Layer 12 of a small transformer language model trained on English Wikipedia (18 layers, counted from 0, width 128). Numbers have three digits each and are written without spaces.
A neuron's activation on a vector x is squared ReLU(weights . x), where the dot is the dot product.
The model reads these tokens: "1" "9" "0" "8" " Canadian" " fed" "eral" " election" "\n" "-" " " "1" "9" "0" "8" " Ed" "mon" "ton" " m" "unicipal" " election" "\n" "-" " " "1" "9" "0" "8"

The vector x that enters this layer's MLP at each token. A number n stands for (n - 500) times 0.018.
0 "1": 486533495539474436457603508483485438545438473516500513568534507486532706575524542521479495507554552440517512534461495552486543540447474502513482427511465529262501496447487503436561476552532480478422490496478538428481523468560539515424503453476501454437529511462489509533579553467504585492468486520469466492517571543478457481527448563494501550457523190465549476572596544494529489548525
1 "9": 484572537561497460478603550490512478555438502512483555548529549472584662539527548571507510489610504539501511481450512539505497498464471565503477428513436487383543504489489483472536472541521476515481463484504499507510555472548525566389509441461503487492489527540449543523585543427510616466458471488531492520505545560412458531511485604522516512432533149473543492532619521523512466553526
2 "0": 411541451539553397461578481485499469528359479527455517562527520486561676542504565583501468460553504509503463608459519546517470488459514527520506406526434508345498502471489483420597446566479500528460483492451548485509545503552538545418501445442545478417516539484499580490586555499555588483491488505489462514485536549473485472549471562485484531436465222523512493572593551536517520566534
3 "8": 417521461520473481465557557530509462526466484548523514558540508513605683496528570584470521466572554479492492571533504553459470550442463488532479407497433475339546503486492488463514454567501492474455421475514443491514544490562542486374519417445511497459523505504511547496572558450503575435484454509517478493515555518467498464527482585436484508440542215510524489517639595523574487576547
4 " Canadian": 515556481534583562466505537572503468538313477501522554494589546524526619471438532524434426495557534418573542528456557568477390493435472478474553506463501446373535463460524534474481462452416539426398413505509504443511494527605517469543458422579530526423483454479477533485455482413433531480522471543442459452480551402491525531558498572502491476524524239508543503496543518470499475559452
5 " fed": 435470508426585456566516469406514546491373536506541541420563566474528533457414457520491431466479487518539532483561548510437427481480439442564408503435507469373416430535546413446449479505485462518465502451556493404528479582506538535502496469493490427431400522399479634558534535551567567437404515468474533513483503397478474482499564532565475450457494274490489460560588508513515547508416
6 "eral": 443541539512602488468484505475495462373458532570565466501546472542577573478377582508460429497526511511544450558526542519458524501464445500402536512463496495352506546571512506454515413560549546480418431438565472451526503504513428426495494476558528407437445518408519543495462496455560569418473479439499450437458633362522471491521520512474555420460494270548526473522563531445485420522544
7 " election": 453494543526533478528528347552493409502396533497540480474468529575487589462472548462464456526427557467543523543626493471498456514441447508497477456442482515320503514528504455502536465517539463440470442496502491426489470461512588508509440467528506446465459505452458541590583563497549514491503492421455471494529561442461522493566534505393506426513534197529457431539580579464462538458474
8 "\n": 452502539501494498471502543480499454520459509486512550518475535468493408514484535499493500524476499433539488495503512478507535563559468513516486469469457564290468469498505465475519436477514506492496535525468475481491484520513504547505516494509476489522486527482520435516528486502474516477451499501499467511495545467399525494513468495447443472455525020451498511524567524527497465474543
9 "-": 550507534562468539561501542466481485468490504558460524497452538442546677489492525503471473544525505531426511464481526532495458588527520486543512572441446491310512462506476503470502527496472489499431509500480466476505542526526501532460539478545487414539473505452530510534579444521517485442416526493533533488520532486507497520547471508475527469448538091500530501497542527511480422573471
10 " ": 536472533545483509536497571477460458523358471491474494511475509521519651482542516501526507506520459532502503487483570483504495509491517523542525504478519459168503467490476470510601506557539509506559531501483497389497588450545512521501515414540487486545465557512567553500522474579524546499487482508512525438537467483517504496515443531467489516457528203556475537563585513489524505510477
11 "1": 493494459584544459553519528449470448514467460503520530539504479559519720507484496455546445507505481548430533560540524469518613623476480508562511527476512472380472505480446480540546544663542496499429514486467474390523504494577507535504547424622453417461484516345533523522514457509547574559418468534488548448491499454481498467465401574550490529459550337561489485525598511457556580587526
12 "9": 530508540592592487548543579486457420562397507570501559472515527486582700485472537500558487563501446609471534490458513542542487564465477556529473425488524491533532519523523531558541519647608405500534516522450463452539539439531496625480540447570464392515502501487467565518482481452530566498380474499537538496460491479498459481435461570570459536466531353532549507521641498383483525610496
13 "0": 493568447505578402492480523463463530565377490533451565479485491458507690450519529439509469474420399548413475554452546560567425512481498534509532379483471490497465552489487486491602529615524405521520562502467554432500615529534524590445548538516486420391475547500452577515539513484569540484459499557418485524487500469515544562480459592503492605480468385496522486568610560381453519603523
14 "8": 488497497491514476439590604525459485490515478577568475516532459523593686479466549465546503553460463463468559604575549584426453631443433542511534419463531541387516405533501472524514527593513510492463449542544429422509612452556502486340560471559482498492499452475496533479517504502546507480447482553487492531474505440527500488524467582427491521483521280510526500481556557413565468592543
15 " Ed": 586470455457500474460607471598473459523409527451554649551570618460507472525431580540516477556514535453483505512578505563435457508473477584485514492479582505397539540492469476430418549525446618507479498528515496312539474459518433575549498562501570409453513497356486492493596484539533493506504450480499501533489493446596525460493486581510481562412545389515513485583573447479415412570459
16 "mon": 488520488472429472545574567518460534625331568532540533504527535480596474489472517537520339567527434478424505463472586588452543595453381437558525488391429511456472465530507509527563543537518522500387500422557434474458559458475458506480537604556588453408541552507521495520441424480490545460536493522453498498511456443488509445518530555461583515450490336507497519448549521422420528616482
17 "ton": 572542590522589454478638558469491464564371467444554562525609441474539524520426547481513406522520538515445503514535522598431492593454486530486470462435472454342545530520491462517549514538477548515453510471582441425483538465481545464504509509562511475482478482429473537466498437444478573561562515521500474487500445331491506503532491567444549496557462238554480523500543505488588502561494
18 " m": 607485566510539410520514590463550453444492463501570455486449541392630441520531493504441436512451442570427527509517516477556442505497503505491534465443591524402443474471444487489546487571495496556397518492539519431575518588519543458466526525551489503492475440496441591533512467450581523410519532485459450444580507385472548540522528383467435557523525251522488492476618569461555537583471
19 "unicipal": 563463452493601565558530515461440495422472519571585511421480494512574522446458486491403537495477514510530455478505571502507407560498459517462528507405487469408583470587509454482531397505537532442379480430514446350513518493581550471524432463580532443420426493387506616499426442528552533442526528504461473427495537412513472556577518573420523434434486366468414570453612519439440448488525
20 " election": 493475553562520474524525353544472425523438514519534500473405517564473575437517540468495482492391535468520540547648498504510437514460460519508481481428515485366519474519498446495575501565535487434469461518485470356473500431535603508505445450536486480439444495475449566592570530552571505521527527412475450477545519394480509495546538506364514442493510240537427471507557567492487574506460
21 "\n": 431476579534543494475449527497503468530449515433527573504483529461484409468472542458524493494434485424583484477514510486494515558549466517480497472471467553347513446519499456468531477546498525502490502531463416404522508532527501547460520470527481508548528528496520444499491489502539495483495488499489452494458552423387500491463484443440480490440485069434477505455562533476467470506551
22 "-": 569502531564486533566456516476458506445472531539472488492429552463521710456502496502489469538534514546436485466537558573455462626537524500570519559466444463310524453498518500469476570546453464523439479524494422444517553549497486544458527460565512385538517479458533486521572468549505420447459518522502522481490561459509494493559464499481550467458538210508558493468519544458447430622483
23 " ": 556448500518476553557463563486444456527343535466466473484460495499507671507520488474509493524515457527536499492482587497458520497495546523539496524508520487185505441493473484497603514557537499491567510485505468362465561439498487526532506437555529434531494543555558547479534507589472495491512467562486501443534476472528476482514434508495473539452511272573432532537572529426507518543501
24 "1": 486477429549533482540459525437495491533445472412495523496488524544516706556476485451535491502505470573443489513535530490490608579505464470583481549484518430398504478451418479579563562651491439498450491490484456426541552475552532586479563396607445341447491528389499550522490508512517558577461399548495573472499565471488519470477402525560509543510548411493431497426569501397531551584557
25 "9": 530458481518511519523503575450472437535341542499526525482485544491561710515489526534533499562551472592538482467435489549513486533519516497510438432538539534510527515493536489547546527639605402505537471492449498447516540375459462612536524471584508366483576481507487581549487541458457520482432469492509519487466507497514424450447473534558433540444498403526498501507619540334461555658487
26 "0": 512565429500557431489472511434460563523371533462452581481464489434480690502540484455480498464411392548453466535425532544550456501464510481515500387513492483506508567446484468520585565635536377479529535521458564414475592519487523588478572529507512412395491529559457561531538528479518531473456442599399499504509509446519531580453487563499509623487472440470510485539569533354456507592545
27 "8": 483491485469517466441573602514469509486520475546564457526521447521586697490457547475559523554462492477474559619586537589423459633438440510508531415459527511378527397514509474513518534593516503486471435569571436403490598444536503481347557448564503507487506434491511532484492518511526496475464462565486486521497519421523486488514465573445501510475515298487514509456514559412557471598552

Each question shows the input weights of one neuron of the MLP. A number n stands for (n - 500) times 0.0013.

n187: 451403334626577619418472396333642461388541561500661394526505536293588357578788570500453453351573410492389388393418428336441312477459523379419554508429587460543616606552547513434555559462358573483581463566447441588461470564522424416460355503461513434514472376655448513432651450617479473684576521506587441433374489567511486534735441546368506432615474557523480537704563405564315497385628
Which token does this neuron like most? 19 "unicipal"

n468: 486323657565540479406375558465392438427586568708731540300634457719531391386542579248533581487378435463383567500534655463384559636419661437574494557580622642455454414631552611622685609543506425398582580521434718484338573286527525643455725353430515564676548393447521422439644423548533473428418562597555557466431494593589433513739436518429542619472422551430345563668250524688494509617529
On which token does it fire most, and how strongly? 14 "8", at about 7.2

n251: 539529551585467464573299500386508545568545638421535464412564385478391482560535497436359550502392495521585530457568550531573502490447527500473451421536360527494540472559452660538557548560494529439588795331465473495418564603686548536480581609503457567560427571535469429387582545548426374452649479562463515460486512456439567659538494519535628460366737569422597541719547527413527459370471
Which token does this neuron like most? 26 "0"

n189: 425594448388555666423432533327492485495497325433524366430522563572487483442489554399521523515518495498295415510520533462372629534667572510455505621447490562572550454427476431408481439462602556586454563568506598457337549391520610469589456579317541492475414526564383444246563473593451405327438614462594275247367555463529550451541480550489488673510489542554400479594516437415517441545581
Which token does this neuron like most? 19 "unicipal"

n13: 473592391544521355407438489462427506626497442347440561641389529786564421344542445350506457469604415632553467582651421513485658547439572497725443441560565450511476396415311440509775488388555500475636497357500540539559546363414768426535674689405701793601466634577665632557518512522420494604516541460599534441543647497519434422556481491601694581530357629506535509558427375794494543488456
On which token does it fire most, and how strongly? 10 " ", at about 0.1

n504: 422498566454401495500363417558298459493498522581442439555467584505626618582615482576497385473532516505550524502551620374443420565456493448304361512485372580517337399563572569493586473382509537676463515458350512461544434745514453498505602510413430528532428572507339453541563603538479486333490284406615517509488590630347510447521461388411581428647602492315520448552454479569452498466447
On which token does it fire most, and how strongly? 7 " election", at about 2.2

n288: 520579614456302685509381509500388527410581667396635387431634578592404328548650535594442454438537483443451458582647421324429468630634395392361606467455528543526482358616689446377520421517549690591526703561419376711604543546426488631525524425451677575585441559558434465455524561397618424588488410344486355506491391559687679627676435423535528734341424583283434380607362538627435571524615
Which token does this neuron like most? 21 "\n"

n69: 471498399420543571479532619408325237450557541474585567616666399551459504520535490412401526336377620472484507686521486608517509603364461522503567411555515603552416497358604559552477594489655449515493559495390547594551516450619478498396505527433406401430513458483521609557571587507584475582534560440511547573611480470423562633564361679517653555574495560412465537431520516525459340417579
Which token does this neuron like most? 14 "8"

n151: 262439460580357483359398503644349440655408467513425548565738370281419420551541513542570412423585402571607565503345300312506416395462472362447441374623406528500410522525703438429463509227527427593623550402554269548545370506312610473354447435282514516488494552533444506420607425364482353455540703418432515480543339599463603599487530506691689411423491510463733476558456443519415619482605
Its two highest activations, in order, are on tokens 1 "9", 2 "0"

n376: 483461461654492485612529431397588630415477557514397497505352500445601543426629481407445539364592392487559580474456403525561460508514527463633664482298590476500422583522406505541438382341528542400473548553483436401302520419449714447508452492427627541542666686576490440367590500558419635618487555413681519461542317546642460594598507441511628485368410561481432553545332331560564540293505
On which token does it fire most, and how strongly? 10 " ", at about 0.36

n431: 358328529506519545548462497564381567467525556602480607581724337429600483509630399422521497569557704508479395441550669455383546451312672497368587634394588311585478479538698410367497528516586540416620506556491337689500497607639645336430560538430492413500539506434647408563519495399514492466463505551604603435537335672494512500482417412672593575569638486359430321572544620615437480419664
Which token does this neuron like most? 3 "8"

n24: 474527553522500547424347652486269467382680543369421394493567429691569474479479409432535424419687484441482529342776540411540462568500500453535493477461503683377553123538287503526513300504574564589547654389374497563500615633477570590555555545568668812583512649548565612432526389390638332547273481360515402558547466558742380510564334529445560733651462593262635413535349446795435453530572
Which token does this neuron like most? 14 "8"

n423: 358523447507431532487422646262493556572589344475531360572538318346421506587528651422360437240510548444522484583464580329439405327381558419455329526207601486506338511600623694566752420412461416401598349519463385528432364583519369550637619658407401524653457317506601500425375383512671506550486449446720470629460585448671603626439719672365610474658659569639479591546514342691531611273415
Which token does this neuron like most? 6 "eral"

n100: 532480622525571537441504610612309533635674412458544337554469577589558184377722686350665523434421416307433545477561497577626425537671647513497298678422497523587510358402500383490404526347477615379744487400391566507503493383462454575419664628328444561435572533633616201583355354617377531559557541579646453503339446475322450563563523561507563342532568511287636381517375367435537507468704
On which token does it fire most, and how strongly? 21 "\n", at about 3.2

n70: 492488450340344465403463456370616333580608388490510395455368450413549482532702389418542621474352549566570447401433463332649647419478545495529457507521514536518581488295458489489551537479636451481482622469484619522572563451495556640522543450377491553456566498508509545367511600485529493488443489502604550414434505532591430400465436580413569459415316540607512571537519586515609608500514
Its two highest activations, in order, are on tokens 25 "9", 26 "0"

n480: 584261497609311425503359503449568315608513530538472434486447283307562512543437436453448418481453482487553578465454385503420458520506542420363455399465699467399636517619673518452549478469630588528518553563482617494386515445503519484675421754444748568495518511725597553468551578420616327640542437654451350485550379508545523643535468444545593519484426566536432464634438503569615569527598
On which token does it fire most, and how strongly? 23 " ", at about 3.4

n145: 378523454420484550248540445497227575320610493590507408470459458592519433319685635493473693507411228391578455562487415668444578317445483470476503646555464467700584448149400629670485503377582543520580433397256507486402553382697619320588592433310509713516536593541478500615561447572528509333420735362566440379342470459500648640577587529510441410390680530356497493542561547643509602429661
Which token does this neuron like most? 20 " election"

n12: 491452558674558620356500482456591472646751307467439438632495299435650459588579509413306469454587532395591478531293579497514505286720577582378457546494605369563553348477468566346611551474590633434439431452328452535491578363271596601390446480512390543343472326634351567492597511500508540455594524489484551487438431557348532566464590566372573450448421542449625605437523457468500525506592
Which token does this neuron like most? 1 "9"

n308: 440424656532556471541516476650392559505643486576429552485509317615542537408435447497625438471378641598226635486537659452625552488453578466448463498448452582598337523485468513479448309342406478495473529586529345550452428531461665386488440444459532571512380345566474498430477489554505470643386484469537519535510442429442419493553358352552435526474530478466525483490549482463393505566566
Which token does this neuron like most? 20 " election"

n443: 533484441575390614482375431404512321596497462488432470514458421566505477551680310313426358420423503527468575649384456406472529553440369450639581428546448580453411538587457334457565286481449308590662598542266550526616415614331475355677666528515523593500382561512540463497516591507426583637458573467600553550508385648480657442483415495641488581462667581497455409659418425509538448489372
Which token does this neuron like most? 11 "1"

n474: 374467582669463407445486561381429490438594452519456480564464538344525532579516558425265345380694498498497397677485400573401498513526669401464503512510457505500505582479595403532514404466554591497514585462469436540294513568595414601451568570435589459565346520432397609429567581378527505377595464311595554437561603444443588690642600449401608584522430597400445449540609557534523432483582
Its two highest activations, in order, are on tokens 6 "eral", 2 "0"

n289: 595527649635617564465494563356508456439576337740477569513331519358488396505412482497427495392590557607527663372412425423518623477539452352492495536466610601457510563462477449471636622511398510518674574509553470570622366445527425410533522554396481513495530356482583361415488474477495576555525471502628402429378571596497628536500392396407548613463487527508477417460390517622502678375523
On which token does it fire most, and how strongly? 18 " m", at about 0.46

n47: 522442464629386471426543448649363487619557414589283399645590324467475524667569601451452457461444618522497621636507490508380483554577546426576497424497513598487470594521673507512675469376430444373514588527537526452430497457426413376531524550533570495437495461550602592522517442576432377566557578416735454582508523485658492518478651626411643370640539498366463508462351572516412564525707
On which token does it fire most, and how strongly? 27 "8", at about 1.4

n133: 409461609489503311515457340380657518391587397475460541487502439417385434546530399387503296524466384566500447362367425364526381476530650563406449432625539618471644505423766485358454464385458401447554473436506424500450430536568487627415505479433571607652464489430609530523434549436575517624371525386399553479425458495471601603550610356588518505510634504416500492459431650546459427382701
Which token does this neuron like most? 21 "\n"

n272: 596399580609466666435423470454421513473468536448504363485467516489401504607527550491433564463513471502488523470517455539498606446444406515522509456640511650412356441480385582525547543468446580504583531565486620543507390366475478479612517522387433509607543472554613516586355451531517445436433529425450467567513559552417427561699563571429493481405404518520471645409423425562484345354507
On which three tokens does it fire most, strongest first? 8 "\n", 23 " ", 10 " "

n506: 488420593524311490544475533398455557541538508728551418483547521470448488440632520406514541545475508656550500527568522553494429646526581575443486610522406632535456316247260559535635340340599530540417486610427408367474459437532486423506542670586587605404472341619457423489581699482540497522408352423546385632547455521486664424544549379432450676641603564556480622515386377566276467397415
On which token does it fire most, and how strongly? 18 " m", at about 0.23

n203: 292388497623384528366456399507379376490474536420792575440305605645474433527428396591462346357586494481263551409594520496450419667527567457480561360562335567525464451514538438574615464541459573433550746494215407727420482582557292605746348524362622561601545533524558427317636509371487472260654660507452553403401379624574541393581491590595530345510524587199469586611531618623252526448560
Which token does this neuron like most? 16 "mon"

n212: 240380555519346519529481599627518450679566492420584316617578320545492541617532538398512489480587540368434448536588503488508356523383497506178417334605475457601536488598482440327524579494523404583640460529450449559452455567359458394350530477331500584525574605470577398566439545354465476606363484478491452503458285535457678583593659625587421494467683516554546523527376556634463390486703
On which token does it fire most, and how strongly? 3 "8", at about 3

n312: 262403513725503463529344529618491517484459575453569586546473592620448557483500603527550494562425465396620590541525689554340378554331551570419506476395483415682420488489687537448382550532465534486555651450274426523550467647265452536554645692551381491592592738475503529350426637426395511327528457405366576562564600511574474486473498386454632486492645555378540579633601516599516421434386
On which token does it fire most, and how strongly? 15 " Ed", at about 0.6

n162: 423380418568647486381457590452440564632440567743382366380399440429636535421436605478445535467565436434557468491555415478568601348580634387622458585601420557596503370467608335500328444380387459488506533453350506635422446442571621699401573482358416497512516675561589610297552533468590548389619719371337452543291629557419386533635635546606593612483445573464442547456548264424371577520584
On which three tokens does it fire most, strongest first? 2 "0", 13 "0", 5 " fed"

n206: 561526770667471438456507503541468444568597647612344369392651363652441362527562445356428500527474434374362426604403441493424396480538383567507436666441599366508539430561500583332556573278406526557801544603244517517595291431388328470601636412479462632526491630438384683664616687247544450684540576579647387697417392519695534446430369465582586604319698541523404374566490419493503596487608
Which token does this neuron like most? 15 " Ed"

n452: 448575637547356396278472551497344409617617614540559371480462543488463547484490366582625458525645628480452519466441358569508476609552649480397549442355515409440478482397518528583455530588387520464528487635635482503476452465683497500612399546551538472629473449576354533298561460618658379617508643433619540502453475534495492520585582539405616542622567555457526462579441500508467495412416
Which token does this neuron like most? 22 "-"

n158: 464487533534470601478460618377371422465587386495484619443570503576460405582529316589370508503612679657544475432400492516403352526428510569521375517550515472467548524550439505520615429514436584555577521517463343638327301437502574594497353356495459649452663577532443327493450459514603490607446415411588600537319414466474521453397516426629598370532542460337553551484471483484306559440471
Its two highest activations, in order, are on tokens 21 "\n", 8 "\n"

n391: 343428589397555578628438567533396518508492595489500524427482398524626498655433469506614481524551622435469399497406696301680297511453622339514421650416636419612439404574600577466445524482414441620583358401352551494288509434505545638467485399340434423471546454519526559573508533570631416394403424479553505608447353523470596348472401448437560573445552542446517535353637495658408479448660
Its two highest activations, in order, are on tokens 5 " fed", 25 "9"

n348: 331477473707463348306471568316566468575520599646569343425570631620543540363576383503589389435430472494305566312592602487468319455708461462500506509436209441570636491370583574526555418437416456518563473397386458537615437395299321491566475729491620554613599518426431528463445608521463411456539562477373441508418410463500464595500492389530434618474749618515388506512334508576497447376318
Which token does this neuron like most? 16 "mon"

n84: 449404590564409646594526576407648315523828480549512384479403550340557443521640506488180343265585453554562645558503436593471425518555606391633437483365550453463463589623457584491516596510412430655607497544503385540537528494523608445482410527400359470569639471657437589568526580516500345532400519424571588487506512511494440556410598551545747437474370586541675664626380420494524722569420
On which token does it fire most, and how strongly? 18 " m", at about 0.44

n112: 454451572531363522507536402402485560416546472512433519483453507540610339473568429455422405429512471484435330417383579460425447502478514495351433459305540533470392404466590478438443516513384474507491479465379686578500368331527360423457446488537467421555521498565480451473550564366513509393427442400562585607435445390593335422520428588469645557612457471614662526525505460590454640564500
On which three tokens does it fire most, strongest first? 16 "mon", 6 "eral", 5 " fed"

n205: 461485581722521472420356623726412610459521497580488425344549616404387441625441386420415557536590454553413359598444593401600571506528518545341321573417491430600527624318509573471571287449350503362520445520507299557350471449305382494549549614390354562479602503495603422635547349640474514680546391509644685644464589570525639537570628500556480653583659554604503742713593432466486364541408
Which token does this neuron like most? 15 " Ed"

n331: 372298553506519536590579668477586435634473481358365293564651392484654505460520560544451356395522453543441644468395432462450586583725522354494343421398467395514476613433732434639683478444522503578533374523424431514372433530415547405562568733453479506600357450593548571468420479488416659535425330587670530548609472455609567522459498649587426497562489579519392497647511459494485530425497
On which three tokens does it fire most, strongest first? 17 "ton", 16 "mon", 25 "9"

n479: 509526447518413513420563539481611506520510390506556484519450425363456442609553460414439562447403590547528400486512502425441419520613396433529514545462482510414610438413705508508460466498385492492456442490511627435354442468518476520415475490437592463480590514585372486459591529542403561566592469567592484468447572446691386514457607580488596544536389545545502537474515572391494506454512
Which token does this neuron like most? 0 "1"